Layer 6 of a small transformer language model trained on English Wikipedia (11 layers, counted from 0, width 96).
A neuron's activation on a vector x is GELU(weights . x + bias), where the dot is the dot product.
The model reads these tokens: "ic" "ar" "ag" "ua" " where" " they" " successful" "ly" " ra" "ided" " G" "ran" "ada" "." " This" " was" " al" "most" " ident" "ical" " to"

The vector x that enters this layer's MLP at each token. A number n stands for (n - 500) times 0.014.
0 "ic": 469 615 574 436 270 535 511 556 589 464 466 498 469 485 502 424 518 406 540 563 500 498 589 501 486 571 511 547 566 425 487 489 513 536 461 466 491 513 483 495 606 532 577 464 602 551 489 565 517 588 514 520 505 388 556 500 415 531 543 468 506 472 499 506 522 525 534 440 468 423 498 567 459 504 566 549 481 473 545 374 507 559 480 460 42 486 556 515 553 508 546 481 522 537 457 434
1 "ar": 488 624 591 454 313 531 479 563 564 516 509 494 541 470 558 487 560 497 560 494 516 495 542 554 447 554 511 512 566 409 511 465 497 524 482 434 456 539 424 532 526 544 543 406 604 513 482 579 516 584 519 476 538 457 555 493 490 608 577 476 489 462 469 540 501 581 510 428 475 455 391 544 462 501 515 551 499 540 459 354 484 562 529 426 37 455 546 546 563 474 587 455 531 509 442 430
2 "ag": 488 577 575 443 328 561 453 575 584 512 559 477 501 537 474 576 489 436 522 580 559 527 477 489 454 559 409 515 587 495 442 541 498 514 466 430 458 550 431 513 511 505 601 407 663 468 521 594 505 599 531 544 486 409 462 443 483 585 532 536 438 502 460 516 461 623 571 446 448 512 497 530 492 510 430 550 442 527 491 490 490 536 494 419 85 450 536 484 536 560 579 481 513 580 455 351
3 "ua": 515 603 536 502 383 601 448 588 527 478 492 465 540 503 563 437 513 433 530 558 451 520 526 499 437 471 530 525 532 419 557 471 525 504 385 471 446 491 448 502 525 496 592 448 601 595 551 612 496 534 449 503 563 436 533 529 474 600 589 554 507 480 530 476 569 518 542 449 489 440 471 569 398 491 498 513 505 492 490 481 412 579 484 498 21 472 543 548 494 444 600 440 508 527 491 432
4 " where": 527 647 461 496 377 539 539 538 575 443 505 522 500 496 595 379 590 482 445 461 562 493 507 496 378 546 404 517 489 546 538 490 525 440 523 483 486 512 483 504 586 526 564 473 539 557 492 526 503 467 578 502 579 510 500 496 501 534 532 517 483 483 481 439 512 519 531 541 528 345 457 601 431 516 533 538 434 485 634 474 566 484 456 504 44 506 539 594 513 530 500 474 467 476 467 389
5 " they": 513 534 556 488 438 503 540 538 439 439 566 561 446 524 588 482 496 507 471 423 580 475 358 549 311 552 419 454 497 542 562 430 555 385 528 575 433 390 584 470 541 461 426 516 520 585 477 592 488 464 506 521 511 479 485 476 536 485 511 376 418 470 622 408 580 495 527 573 422 447 398 639 469 533 569 513 481 553 546 567 426 624 520 475 137 516 557 628 492 517 525 536 459 615 565 491
6 " successful": 545 502 540 556 403 579 503 443 421 480 510 465 602 530 601 467 531 527 467 426 488 430 523 502 382 429 422 582 516 548 483 547 463 425 600 497 443 491 465 492 617 464 563 589 526 515 628 483 483 516 556 466 437 540 528 458 514 499 530 442 498 485 522 439 529 466 499 527 529 307 400 489 474 492 530 542 571 491 611 443 484 528 538 449 127 418 531 469 669 489 534 560 615 553 465 514
7 "ly": 506 551 504 502 394 577 482 548 392 584 531 573 568 517 569 567 506 574 427 448 599 471 401 533 347 603 427 518 505 550 527 528 516 504 511 609 453 462 502 473 478 517 529 531 507 501 604 590 485 474 472 485 572 393 603 378 521 566 480 413 453 542 543 462 526 400 557 459 553 351 442 436 429 503 524 535 566 482 518 518 452 568 609 511 145 427 528 409 646 470 444 495 583 599 434 437
8 " ra": 489 544 565 471 466 528 534 477 519 441 528 406 546 453 515 470 552 512 515 523 508 488 625 526 416 443 433 562 544 512 498 368 450 431 541 491 421 465 441 486 486 458 367 474 487 551 617 622 436 561 643 463 490 392 597 472 556 521 600 312 424 488 535 576 499 473 491 513 548 431 412 657 501 469 630 498 570 606 575 478 425 580 438 442 243 399 438 521 649 473 545 635 467 552 494 494
9 "ided": 537 607 590 519 382 598 480 586 406 436 496 418 529 584 547 560 543 500 519 420 395 435 577 534 330 519 488 577 465 519 426 596 604 415 517 550 467 460 544 526 559 500 485 491 527 420 606 531 445 517 538 577 447 426 516 497 479 485 542 436 548 443 495 550 545 440 488 492 546 353 340 499 500 459 565 593 560 524 545 383 469 500 597 456 165 462 627 417 621 544 455 552 521 553 481 446
10 " G": 413 568 514 442 593 487 516 550 434 461 428 545 514 523 423 566 472 563 467 509 500 511 423 476 360 530 456 516 650 497 524 545 489 439 542 533 574 513 434 537 548 575 456 418 578 351 515 556 454 523 623 629 407 490 589 492 469 552 481 502 561 424 438 350 467 484 506 400 558 461 418 695 472 514 579 479 471 427 619 538 440 577 556 327 332 483 486 474 452 601 609 463 509 473 502 638
11 "ran": 513 467 570 419 549 488 449 457 541 577 448 380 490 434 591 627 528 517 466 511 387 610 624 417 456 531 484 478 508 511 551 393 558 467 435 537 497 405 476 566 542 425 501 320 469 459 548 589 537 477 586 593 564 459 374 480 491 398 461 530 505 467 553 400 407 521 490 543 514 511 539 585 504 558 444 496 500 587 508 471 594 478 646 426 234 500 565 394 575 447 579 495 569 498 550 742
12 "ada": 554 508 500 480 559 542 436 559 378 464 520 440 517 587 621 504 510 456 424 526 326 617 558 499 524 469 498 488 396 478 544 443 562 712 482 494 545 527 509 520 592 470 497 371 513 426 537 501 421 565 554 515 479 467 490 577 566 585 470 365 581 505 584 361 515 490 566 461 497 445 329 574 496 517 484 538 502 502 502 645 462 571 642 489 198 376 475 535 448 415 577 439 561 549 463 572
13 ".": 443 559 536 535 394 529 524 603 606 473 517 470 506 511 516 408 543 509 470 530 553 507 526 522 431 575 475 554 453 521 520 475 587 411 503 467 498 505 493 504 513 524 581 491 502 595 508 484 512 467 566 517 574 507 502 516 547 607 430 540 510 464 533 410 467 536 435 487 474 359 473 607 411 482 543 497 483 510 628 482 545 518 399 546 52 533 560 576 502 503 548 466 465 536 433 328
14 " This": 650 516 471 458 430 420 551 520 493 494 514 540 521 546 614 458 536 475 560 435 469 530 401 577 375 550 482 607 416 508 521 521 522 474 508 468 533 399 628 416 572 508 365 504 432 456 569 547 530 463 556 472 543 553 430 507 579 514 451 461 482 468 537 381 587 636 546 589 505 355 419 634 503 540 554 417 468 426 560 505 518 529 477 521 128 469 512 561 568 481 518 513 496 506 503 453
15 " was": 377 498 526 477 411 577 457 497 486 564 529 456 501 482 621 602 501 484 444 428 601 458 432 479 506 471 556 498 471 595 482 563 651 454 516 483 460 394 592 486 490 442 474 519 593 448 539 544 479 500 492 538 528 483 543 431 520 618 400 472 458 548 546 439 548 513 513 547 552 308 422 572 399 510 537 437 476 511 468 563 575 516 497 518 137 543 512 400 550 659 499 526 471 646 501 505
16 " al": 420 572 501 453 616 505 548 476 521 542 519 489 655 474 488 476 518 488 341 395 502 494 462 515 376 369 499 412 655 518 508 376 584 535 495 484 523 462 481 431 480 481 607 513 409 607 635 479 583 413 501 509 438 454 486 434 535 569 435 414 509 555 540 582 535 592 578 518 575 478 362 625 461 504 527 369 634 566 543 312 552 508 412 423 316 423 531 530 612 531 487 515 511 569 444 484
17 "most": 436 469 453 510 357 469 479 577 444 599 515 470 441 541 574 406 571 505 317 482 517 455 467 479 425 421 501 613 478 590 441 590 496 572 508 667 453 474 492 509 505 479 624 454 541 458 683 520 379 518 425 340 393 466 452 383 481 537 500 478 618 530 646 493 586 507 581 465 542 389 314 559 426 533 576 443 479 437 556 606 559 475 569 512 365 487 556 577 545 565 348 545 530 598 490 504
18 " ident": 461 575 490 510 559 495 494 501 542 438 478 378 660 467 651 457 594 572 365 437 494 342 433 583 383 418 531 471 496 533 393 557 419 452 523 658 549 499 484 476 645 473 584 538 521 440 607 528 519 536 576 371 376 468 610 434 602 513 499 440 480 551 468 513 540 463 514 482 557 380 393 585 460 562 480 303 500 508 542 484 502 637 438 467 308 477 497 553 557 597 502 505 501 615 473 441
19 "ical": 528 499 618 433 422 532 551 500 478 426 513 498 583 547 449 491 503 525 444 518 505 408 518 575 416 484 481 549 466 509 445 548 560 345 429 600 470 422 553 452 616 524 530 435 554 470 642 503 510 465 504 411 484 390 581 519 537 538 563 413 451 567 389 527 609 673 606 502 528 393 361 559 492 475 529 412 572 410 559 474 510 511 502 555 175 436 455 349 577 585 506 546 549 597 480 474
20 " to": 438 552 546 516 475 607 558 498 433 445 554 513 456 439 536 573 460 482 546 450 615 451 477 595 414 522 425 576 534 547 450 477 655 523 487 620 440 466 436 552 462 473 552 498 575 511 453 525 500 526 437 556 450 424 520 400 518 556 430 466 509 486 507 508 479 510 609 546 610 285 430 609 541 497 611 507 531 522 613 430 433 572 499 510 206 545 525 364 489 514 393 428 450 520 536 460

Each question shows the input weights of one neuron of the MLP. A number n stands for (n - 500) times 0.001.

n218 (bias -0.064): 368 327 455 559 507 456 510 439 559 416 569 619 598 362 463 465 445 472 542 465 593 542 496 781 518 565 325 412 546 801 381 541 518 384 452 545 546 407 665 580 354 507 657 564 433 719 391 578 547 570 571 330 896 490 542 537 257 602 606 603 437 299 366 752 459 481 458 225 496 375 544 277 342 596 472 548 393 426 550 440 691 514 507 665 470 471 441 403 368 447 578 429 459 355 318 562
On which token does it fire most, and how strongly? 13 ".", at about 1.1

n371 (bias -0.058): 382 567 330 503 518 576 497 445 421 524 364 435 600 376 576 479 461 587 483 398 724 615 447 549 325 451 422 414 435 624 599 548 565 443 537 537 578 473 492 517 447 542 497 503 443 418 445 713 528 323 540 380 581 343 563 547 485 638 527 330 537 518 521 622 541 367 447 451 632 388 570 493 603 568 590 656 541 548 595 402 461 528 422 516 674 508 561 620 632 477 545 454 555 459 495 264
Which token does this neuron like most? 7 "ly"

n18 (bias -0.091): 351 481 573 344 388 571 470 497 594 512 561 741 226 594 413 565 510 409 417 528 585 682 540 397 519 533 366 327 411 312 490 487 512 511 585 467 621 626 609 420 558 642 594 577 334 554 449 337 530 510 438 544 613 575 606 278 523 440 546 596 736 476 222 609 419 500 692 472 661 399 432 449 519 422 603 667 544 599 519 377 527 573 590 516 477 632 442 437 473 457 343 485 545 388 515 481
On which two tokens does it fire most, strongest first? 20 " to", 0 "ic"

n372 (bias -0.108): 393 462 547 480 405 393 605 659 487 457 656 400 397 338 583 638 468 465 651 508 578 526 508 557 544 508 479 586 562 633 575 576 337 560 538 449 428 594 527 489 457 521 603 410 397 364 250 514 530 586 524 464 649 483 464 487 471 500 556 596 417 523 480 651 532 323 316 425 518 493 564 481 545 488 568 569 368 462 369 462 547 492 593 364 517 578 601 432 487 659 381 527 577 537 586 500
On which token does it fire most, and how strongly? 2 "ag", at about 0.54

n317 (bias -0.072): 408 481 623 459 484 647 441 585 462 661 418 480 349 550 503 581 321 327 634 436 571 459 361 497 594 389 543 540 461 484 611 697 332 653 516 557 727 513 560 315 416 373 564 635 510 305 549 598 571 660 301 441 524 584 627 540 583 410 519 371 306 589 554 444 587 410 346 720 375 471 503 465 500 533 695 747 257 519 410 551 355 569 596 666 613 523 500 467 481 377 544 577 441 467 524 497
On which two tokens does it fire most, strongest first? 15 " was", 7 "ly"

n241 (bias -0.069): 305 439 611 392 257 551 524 454 497 473 497 395 497 379 583 460 560 437 575 488 401 518 669 537 380 352 390 511 506 586 441 587 414 304 458 599 606 500 639 713 554 522 552 731 362 636 413 445 378 576 602 400 722 373 471 408 344 471 539 569 535 368 521 685 560 608 374 423 466 608 456 253 655 389 383 421 337 497 417 448 518 547 579 547 564 420 599 559 614 445 619 579 515 413 506 535
Which token does this neuron like most? 9 "ided"

n340 (bias -0.113): 558 381 384 222 553 360 651 316 560 657 451 648 589 390 564 595 459 628 690 377 542 385 571 595 511 332 451 455 517 277 531 561 310 360 634 500 417 511 556 384 456 534 660 612 450 522 470 641 479 564 401 306 718 313 577 553 517 556 583 627 375 278 619 810 539 586 596 482 402 763 483 474 327 551 802 413 376 601 398 273 490 433 427 535 546 522 521 614 407 457 660 528 289 407 607 321
On which two tokens does it fire most, strongest first? 1 "ar", 8 " ra"

n38 (bias -0.078): 479 503 300 332 273 360 637 503 571 400 578 507 311 424 623 594 415 626 693 310 479 363 343 480 487 542 463 500 351 413 429 708 510 316 667 565 533 457 758 561 638 476 526 470 445 480 121 431 569 445 341 640 542 427 703 418 530 389 588 626 562 540 340 480 411 504 548 612 612 682 531 416 422 611 574 355 540 438 523 377 651 490 398 520 522 597 474 580 484 430 407 541 589 447 516 574
Which token does this neuron like most? 14 " This"

n129 (bias -0.038): 511 450 376 513 462 574 615 401 433 490 641 528 427 530 225 523 617 365 607 408 486 615 566 489 623 588 340 414 490 549 685 639 399 469 472 552 408 495 465 467 579 429 370 634 514 567 492 392 434 503 542 500 339 510 492 612 532 431 663 465 357 550 524 410 455 290 562 497 497 586 573 438 448 507 536 523 330 589 477 422 434 462 518 514 500 537 292 513 487 461 456 666 620 577 613 486
On which three tokens does it fire most, strongest first? 8 " ra", 5 " they", 6 " successful"

n286 (bias -0.029): 273 395 402 277 455 510 726 507 616 361 483 603 517 297 452 475 659 539 630 510 452 454 354 757 613 362 534 662 403 696 511 691 414 370 433 393 418 520 327 524 389 452 662 477 483 480 483 600 434 459 483 421 507 567 665 503 506 443 474 646 445 522 516 385 615 556 500 550 631 577 516 395 554 521 632 623 344 670 483 131 544 409 480 486 541 413 652 450 513 454 535 425 665 270 494 372
Which token does this neuron like most? 1 "ar"

n295 (bias -0.072): 451 363 468 476 419 458 450 492 513 343 511 642 531 619 590 491 330 532 503 446 335 444 611 668 738 602 564 445 440 476 675 663 383 560 489 460 473 451 455 514 485 370 573 387 506 574 406 472 598 646 392 532 393 610 529 531 437 354 629 506 407 671 495 531 434 520 556 451 557 512 531 593 351 609 495 555 405 589 367 432 342 439 416 589 545 629 561 486 293 465 420 433 505 474 469 416
Which token does this neuron like most? 3 "ua"

n16 (bias -0.050): 448 584 709 492 458 455 476 506 642 516 517 394 584 406 452 401 506 430 474 522 603 619 577 295 497 409 348 478 429 279 618 330 355 405 614 503 511 585 587 354 413 267 722 582 517 577 467 509 500 480 511 586 620 556 602 480 520 366 503 658 557 545 435 455 409 374 505 519 451 530 458 574 435 317 495 589 497 437 462 698 482 611 541 498 541 564 438 657 516 454 474 375 453 479 438 486
On which three tokens does it fire most, strongest first? 13 ".", 3 "ua", 4 " where"

n51 (bias -0.059): 547 418 391 522 417 563 399 506 384 600 534 575 356 355 422 421 753 511 630 401 686 555 485 558 645 408 358 561 589 688 429 552 367 452 637 454 396 567 580 534 368 606 547 558 335 525 492 416 600 391 410 395 408 481 733 540 495 450 404 571 474 543 434 506 627 456 384 386 431 473 503 360 400 541 541 572 581 384 529 628 653 455 519 538 488 461 438 575 467 476 532 542 383 607 597 483
On which two tokens does it fire most, strongest first? 17 "most", 7 "ly"

n14 (bias -0.087): 524 486 533 386 446 607 669 480 560 361 511 468 551 439 546 269 514 601 524 500 547 503 473 464 562 291 320 522 413 489 341 638 428 552 581 500 566 494 546 360 495 558 533 514 413 587 455 351 484 581 366 443 438 546 760 451 559 484 663 597 578 632 321 420 340 515 451 592 453 467 532 518 557 622 446 428 545 591 383 428 561 305 403 668 526 621 473 385 530 600 515 619 591 429 579 434
On which three tokens does it fire most, strongest first? 18 " ident", 19 "ical", 6 " successful"

n315 (bias -0.091): 423 464 407 275 528 572 352 378 479 400 522 576 664 401 496 492 425 611 484 663 642 460 449 661 507 433 526 349 493 408 378 308 562 296 617 397 529 809 609 418 238 549 456 544 603 758 262 466 709 167 450 389 625 546 582 466 473 402 453 425 458 548 290 672 412 606 486 383 533 655 584 318 526 612 471 489 632 602 670 471 577 630 271 484 649 422 514 526 586 407 492 462 757 593 531 526
On which token does it fire most, and how strongly? 16 " al", at about 1.4

n41 (bias -0.071): 290 418 485 295 671 384 427 274 729 405 474 669 445 353 500 433 392 419 419 360 394 493 481 554 624 338 592 487 523 339 392 587 651 412 654 492 679 329 589 315 281 534 478 690 383 635 507 768 500 362 447 332 746 580 657 545 613 604 436 496 451 396 464 493 319 461 355 424 626 493 613 565 362 644 841 552 337 471 462 455 600 368 460 547 614 504 468 489 362 615 530 551 444 418 555 400
On which two tokens does it fire most, strongest first? 15 " was", 16 " al"

n121 (bias -0.111): 530 466 410 464 459 558 571 500 574 345 509 647 555 456 450 525 544 696 629 441 615 458 384 633 617 564 436 245 508 571 485 645 446 543 448 538 464 605 509 506 466 696 461 640 412 580 463 467 433 491 261 417 346 546 641 494 536 413 628 515 526 478 374 413 583 497 715 452 452 604 562 436 523 495 503 514 531 455 460 503 430 534 399 779 500 537 569 415 594 671 497 398 419 465 423 468
Which token does this neuron like most? 19 "ical"

n261 (bias -0.068): 385 542 351 443 398 563 408 516 503 559 570 475 640 555 245 342 527 348 416 542 528 565 603 592 508 523 435 588 541 616 472 514 582 442 510 497 597 481 633 378 431 503 334 385 481 508 583 602 528 533 627 552 610 503 584 497 371 399 592 451 511 579 490 725 517 325 495 489 605 407 505 481 358 520 405 490 495 484 627 413 578 347 421 495 630 455 617 497 384 576 658 503 452 567 515 595
On which three tokens does it fire most, strongest first? 8 " ra", 16 " al", 9 "ided"

n188 (bias -0.125): 321 407 298 285 444 440 514 569 602 627 408 395 305 387 504 335 578 563 550 429 395 567 671 514 645 662 412 582 513 580 311 405 417 375 465 414 461 533 603 577 396 545 583 504 237 816 412 406 507 284 395 445 654 646 622 567 643 441 525 759 548 480 575 574 229 512 391 475 479 558 558 445 418 651 637 524 601 625 478 276 751 379 439 723 500 649 655 536 602 515 594 398 569 480 571 342
On which token does it fire most, and how strongly? 13 ".", at about 2.3

n178 (bias 0.018): 649 478 548 638 377 488 573 543 530 519 748 523 578 573 520 466 613 506 494 525 468 517 454 517 557 536 468 520 295 401 461 411 325 526 598 521 617 684 538 662 568 494 463 668 535 463 305 529 516 468 526 387 686 677 479 419 474 462 581 326 570 428 308 434 311 497 517 568 466 477 497 324 625 505 442 468 477 506 406 602 478 574 604 556 474 665 370 594 489 530 633 479 405 391 447 581
Which token does this neuron like most? 12 "ada"

n15 (bias -0.052): 460 450 480 288 652 490 657 487 469 515 522 605 660 307 399 353 481 472 620 590 638 751 426 525 554 386 622 445 488 655 530 375 466 496 521 451 466 497 410 404 322 487 600 444 477 506 516 507 443 390 582 537 356 364 760 506 457 581 460 468 389 327 419 561 458 349 405 679 668 497 736 418 623 375 564 524 283 528 420 411 425 433 422 492 526 516 509 589 497 497 513 747 609 553 503 291
On which token does it fire most, and how strongly? 8 " ra", at about 1.1

n109 (bias -0.071): 299 607 438 371 396 506 438 491 560 429 488 320 637 530 576 455 554 420 631 535 436 575 424 474 594 362 605 408 487 543 481 432 485 541 571 363 387 406 554 297 367 521 623 512 585 780 476 540 422 563 579 297 475 483 488 344 530 550 546 521 561 548 564 632 505 516 705 725 494 421 550 400 398 454 563 562 547 532 377 338 475 503 544 638 588 444 692 630 526 351 378 458 570 547 461 338
On which token does it fire most, and how strongly? 16 " al", at about 1.6

n52 (bias -0.088): 481 144 572 314 563 459 597 565 581 335 566 444 577 391 463 535 711 447 519 546 639 578 671 504 670 354 474 513 272 591 392 530 328 246 479 421 507 525 234 540 229 336 504 464 425 649 591 605 589 481 511 403 523 368 618 533 407 238 617 507 276 468 418 434 519 454 591 565 525 581 510 448 611 510 633 638 486 657 576 338 476 350 468 602 596 554 571 522 482 714 643 643 438 568 293 257
Which token does this neuron like most? 8 " ra"

n314 (bias -0.088): 475 345 263 637 355 479 468 598 503 617 619 500 534 427 683 253 493 422 553 513 727 487 500 590 607 479 428 374 592 494 332 612 467 461 419 309 364 480 507 503 540 611 507 490 556 571 439 315 548 635 448 507 518 683 578 318 451 411 513 531 866 574 668 562 345 340 643 477 381 413 462 470 517 543 347 557 637 719 550 372 484 446 417 434 550 685 546 604 272 408 549 392 404 610 506 329
Which token does this neuron like most? 13 "."

n40 (bias -0.106): 448 388 463 576 503 290 414 336 438 358 473 500 388 427 395 412 622 687 408 342 476 409 750 520 582 584 310 472 439 562 313 610 378 362 402 572 609 509 449 515 511 377 526 434 567 596 588 530 450 371 406 522 617 548 451 494 559 372 586 482 425 558 305 681 466 500 582 659 520 542 494 534 748 546 483 630 485 558 419 536 351 438 454 510 575 673 557 602 475 580 558 489 486 481 552 364
Which token does this neuron like most? 19 "ical"

n264 (bias -0.098): 549 372 442 389 578 446 520 479 583 505 508 497 365 573 460 393 463 401 470 492 503 681 695 554 578 475 521 466 429 349 517 590 583 560 480 395 600 690 524 466 534 449 453 443 497 508 400 451 370 548 516 455 533 537 299 527 457 458 600 513 487 692 587 389 465 577 449 368 608 572 574 505 604 613 515 589 684 482 545 597 401 484 420 520 511 633 622 427 330 552 549 394 575 546 299 508
Which token does this neuron like most? 12 "ada"

n167 (bias -0.041): 390 454 516 457 492 428 592 521 437 543 434 621 529 478 530 540 497 338 506 644 435 551 606 371 526 503 564 409 414 659 514 544 578 410 445 395 400 615 473 476 589 465 534 636 419 563 616 416 426 511 278 528 600 480 561 513 490 450 556 500 487 606 433 564 472 306 518 490 392 598 532 395 575 572 621 517 557 613 412 506 413 447 482 649 483 408 459 390 232 412 644 630 595 483 554 561
Which token does this neuron like most? 3 "ua"

n260 (bias -0.115): 520 535 469 443 444 487 339 568 465 472 556 534 145 520 563 454 573 626 356 458 429 500 594 461 484 621 470 500 470 634 597 537 394 623 512 627 436 571 586 444 320 510 709 586 745 523 448 294 436 437 369 392 606 416 585 643 402 488 675 659 433 536 373 721 509 524 487 378 526 581 380 279 480 521 594 475 464 522 545 631 460 268 340 583 626 533 468 656 531 309 460 631 469 373 582 332
Which token does this neuron like most? 17 "most"

n56 (bias -0.103): 519 562 462 421 487 454 642 482 530 655 484 414 429 630 640 412 500 454 442 657 568 577 553 448 456 436 479 475 343 465 469 535 562 593 523 438 446 471 604 420 428 366 554 585 633 550 387 524 342 511 473 640 644 680 489 447 464 510 508 388 642 368 490 460 405 467 417 650 572 542 517 413 521 546 359 426 406 443 446 421 502 468 356 467 591 581 584 594 432 294 616 569 567 371 500 638
On which token does it fire most, and how strongly? 11 "ran", at about 0.24

n54 (bias -0.084): 461 507 453 489 633 465 504 459 598 612 568 438 576 287 308 456 607 551 705 220 822 434 436 574 575 591 591 653 469 496 504 777 237 496 432 550 408 496 584 625 189 504 493 456 272 485 538 620 736 427 562 472 607 314 602 458 476 511 573 492 692 578 665 511 596 536 500 292 478 473 514 497 538 497 598 596 373 419 519 274 567 470 386 446 636 373 478 522 511 457 775 229 603 280 489 261
Which token does this neuron like most? 1 "ar"

n84 (bias -0.083): 334 590 379 419 398 450 544 488 639 553 462 479 381 518 571 410 380 581 573 353 423 494 656 591 317 470 296 522 466 483 521 434 420 414 536 527 559 463 561 410 397 459 679 435 500 643 491 417 492 468 342 633 542 448 476 582 524 530 455 602 518 217 587 573 635 451 561 662 633 615 457 446 550 569 592 407 283 534 328 375 549 410 497 542 554 445 422 554 742 452 396 597 497 489 535 468
Which token does this neuron like most? 16 " al"

n42 (bias -0.096): 480 610 523 515 375 481 673 369 473 334 592 661 484 558 401 635 446 455 786 479 545 509 497 386 606 354 471 419 366 578 344 575 429 289 581 368 518 711 567 437 474 362 599 488 393 547 538 435 591 548 364 346 388 482 556 621 300 491 772 551 551 514 534 595 522 517 473 376 580 550 497 472 478 405 401 586 599 491 459 497 473 387 620 527 577 541 676 556 557 647 358 541 705 503 284 405
Which token does this neuron like most? 9 "ided"

n136 (bias -0.121): 416 538 289 324 375 500 369 458 583 463 694 470 474 322 398 424 484 562 540 638 662 525 469 601 634 408 513 414 480 405 541 460 478 507 475 427 613 592 481 422 465 500 494 585 365 660 516 301 422 291 351 250 416 451 755 471 485 673 666 585 575 538 647 578 576 635 392 399 664 526 518 577 467 550 395 482 436 481 461 529 760 442 509 495 584 689 426 768 540 373 517 410 491 461 590 445
On which three tokens does it fire most, strongest first? 17 "most", 16 " al", 13 "."

n215 (bias -0.096): 313 349 320 354 570 543 563 619 507 473 472 648 380 460 371 545 233 338 607 493 515 459 489 510 479 429 465 515 561 453 537 584 476 580 745 641 658 479 536 259 561 518 306 479 453 573 324 602 516 679 478 560 367 744 666 500 589 600 548 315 622 485 442 603 441 441 605 555 386 491 668 506 461 558 692 639 563 521 621 269 698 394 386 512 635 563 653 462 429 214 413 345 393 356 372 539
On which token does it fire most, and how strongly? 20 " to", at about 0.29

n164 (bias -0.026): 390 541 453 482 500 379 537 385 495 614 574 530 418 392 462 390 457 571 555 410 606 515 556 679 469 456 391 495 600 618 455 644 619 506 623 454 485 586 601 503 423 723 526 449 392 638 508 527 379 401 508 472 519 623 456 505 383 512 538 545 618 277 480 619 451 503 432 466 613 477 470 563 444 474 439 473 211 611 611 362 520 489 479 435 459 565 612 560 437 500 462 451 455 476 662 484
Which token does this neuron like most? 4 " where"

n88 (bias -0.104): 537 497 438 706 493 436 347 406 604 382 744 471 518 471 575 466 720 476 452 545 370 394 682 469 556 467 631 545 433 547 152 696 472 372 467 417 664 517 518 465 471 418 479 599 543 483 426 305 379 457 605 560 452 700 430 607 452 285 449 479 747 458 302 546 370 544 625 379 483 422 694 275 653 622 480 774 458 476 548 336 533 297 363 571 578 570 463 625 594 485 504 362 400 471 497 408
Which token does this neuron like most? 9 "ided"

n342 (bias -0.100): 440 345 528 399 391 545 183 628 640 344 490 535 612 455 576 333 654 633 603 368 354 625 471 646 547 436 514 412 261 484 664 503 307 604 555 479 480 440 698 514 478 407 457 550 486 480 388 451 510 658 573 684 532 314 578 459 435 462 721 490 486 423 283 578 372 354 536 527 427 521 437 485 624 587 503 494 306 371 445 515 525 490 440 669 539 571 529 440 591 440 695 598 734 428 371 370
On which three tokens does it fire most, strongest first? 1 "ar", 0 "ic", 12 "ada"

n367 (bias -0.026): 380 555 542 344 349 544 532 525 542 317 528 532 722 394 541 330 532 599 510 384 728 479 444 503 472 569 415 481 280 402 569 616 586 372 574 439 470 546 670 422 540 481 604 448 430 537 506 644 617 484 442 480 497 518 770 418 528 550 555 535 411 341 597 491 530 411 659 592 646 381 509 536 484 634 715 541 500 533 575 382 638 419 375 613 541 574 425 617 680 480 494 360 515 601 494 236
Which token does this neuron like most? 4 " where"

n174 (bias -0.154): 537 454 427 511 433 195 471 287 631 545 751 524 441 484 496 450 441 665 606 359 528 443 661 764 450 488 272 419 507 414 434 693 290 598 541 608 644 512 555 559 582 385 500 751 392 654 434 560 606 397 444 176 410 393 358 468 475 430 576 752 405 538 511 461 407 582 354 630 504 569 759 417 603 753 552 416 492 637 319 331 664 446 431 638 529 512 455 562 493 325 396 325 570 207 572 280
Which token does this neuron like most? 14 " This"

n354 (bias -0.096): 407 503 521 465 469 450 497 503 358 646 563 703 431 561 540 451 490 557 559 294 697 487 455 552 516 521 367 497 521 478 441 902 425 440 349 311 590 493 793 440 370 561 503 661 456 464 487 371 364 399 480 451 638 754 576 463 482 360 574 540 480 432 622 490 442 268 510 321 545 485 537 521 497 506 601 425 689 609 466 643 655 576 477 612 489 575 481 500 376 294 392 488 600 515 310 633
On which token does it fire most, and how strongly? 7 "ly", at about 1.2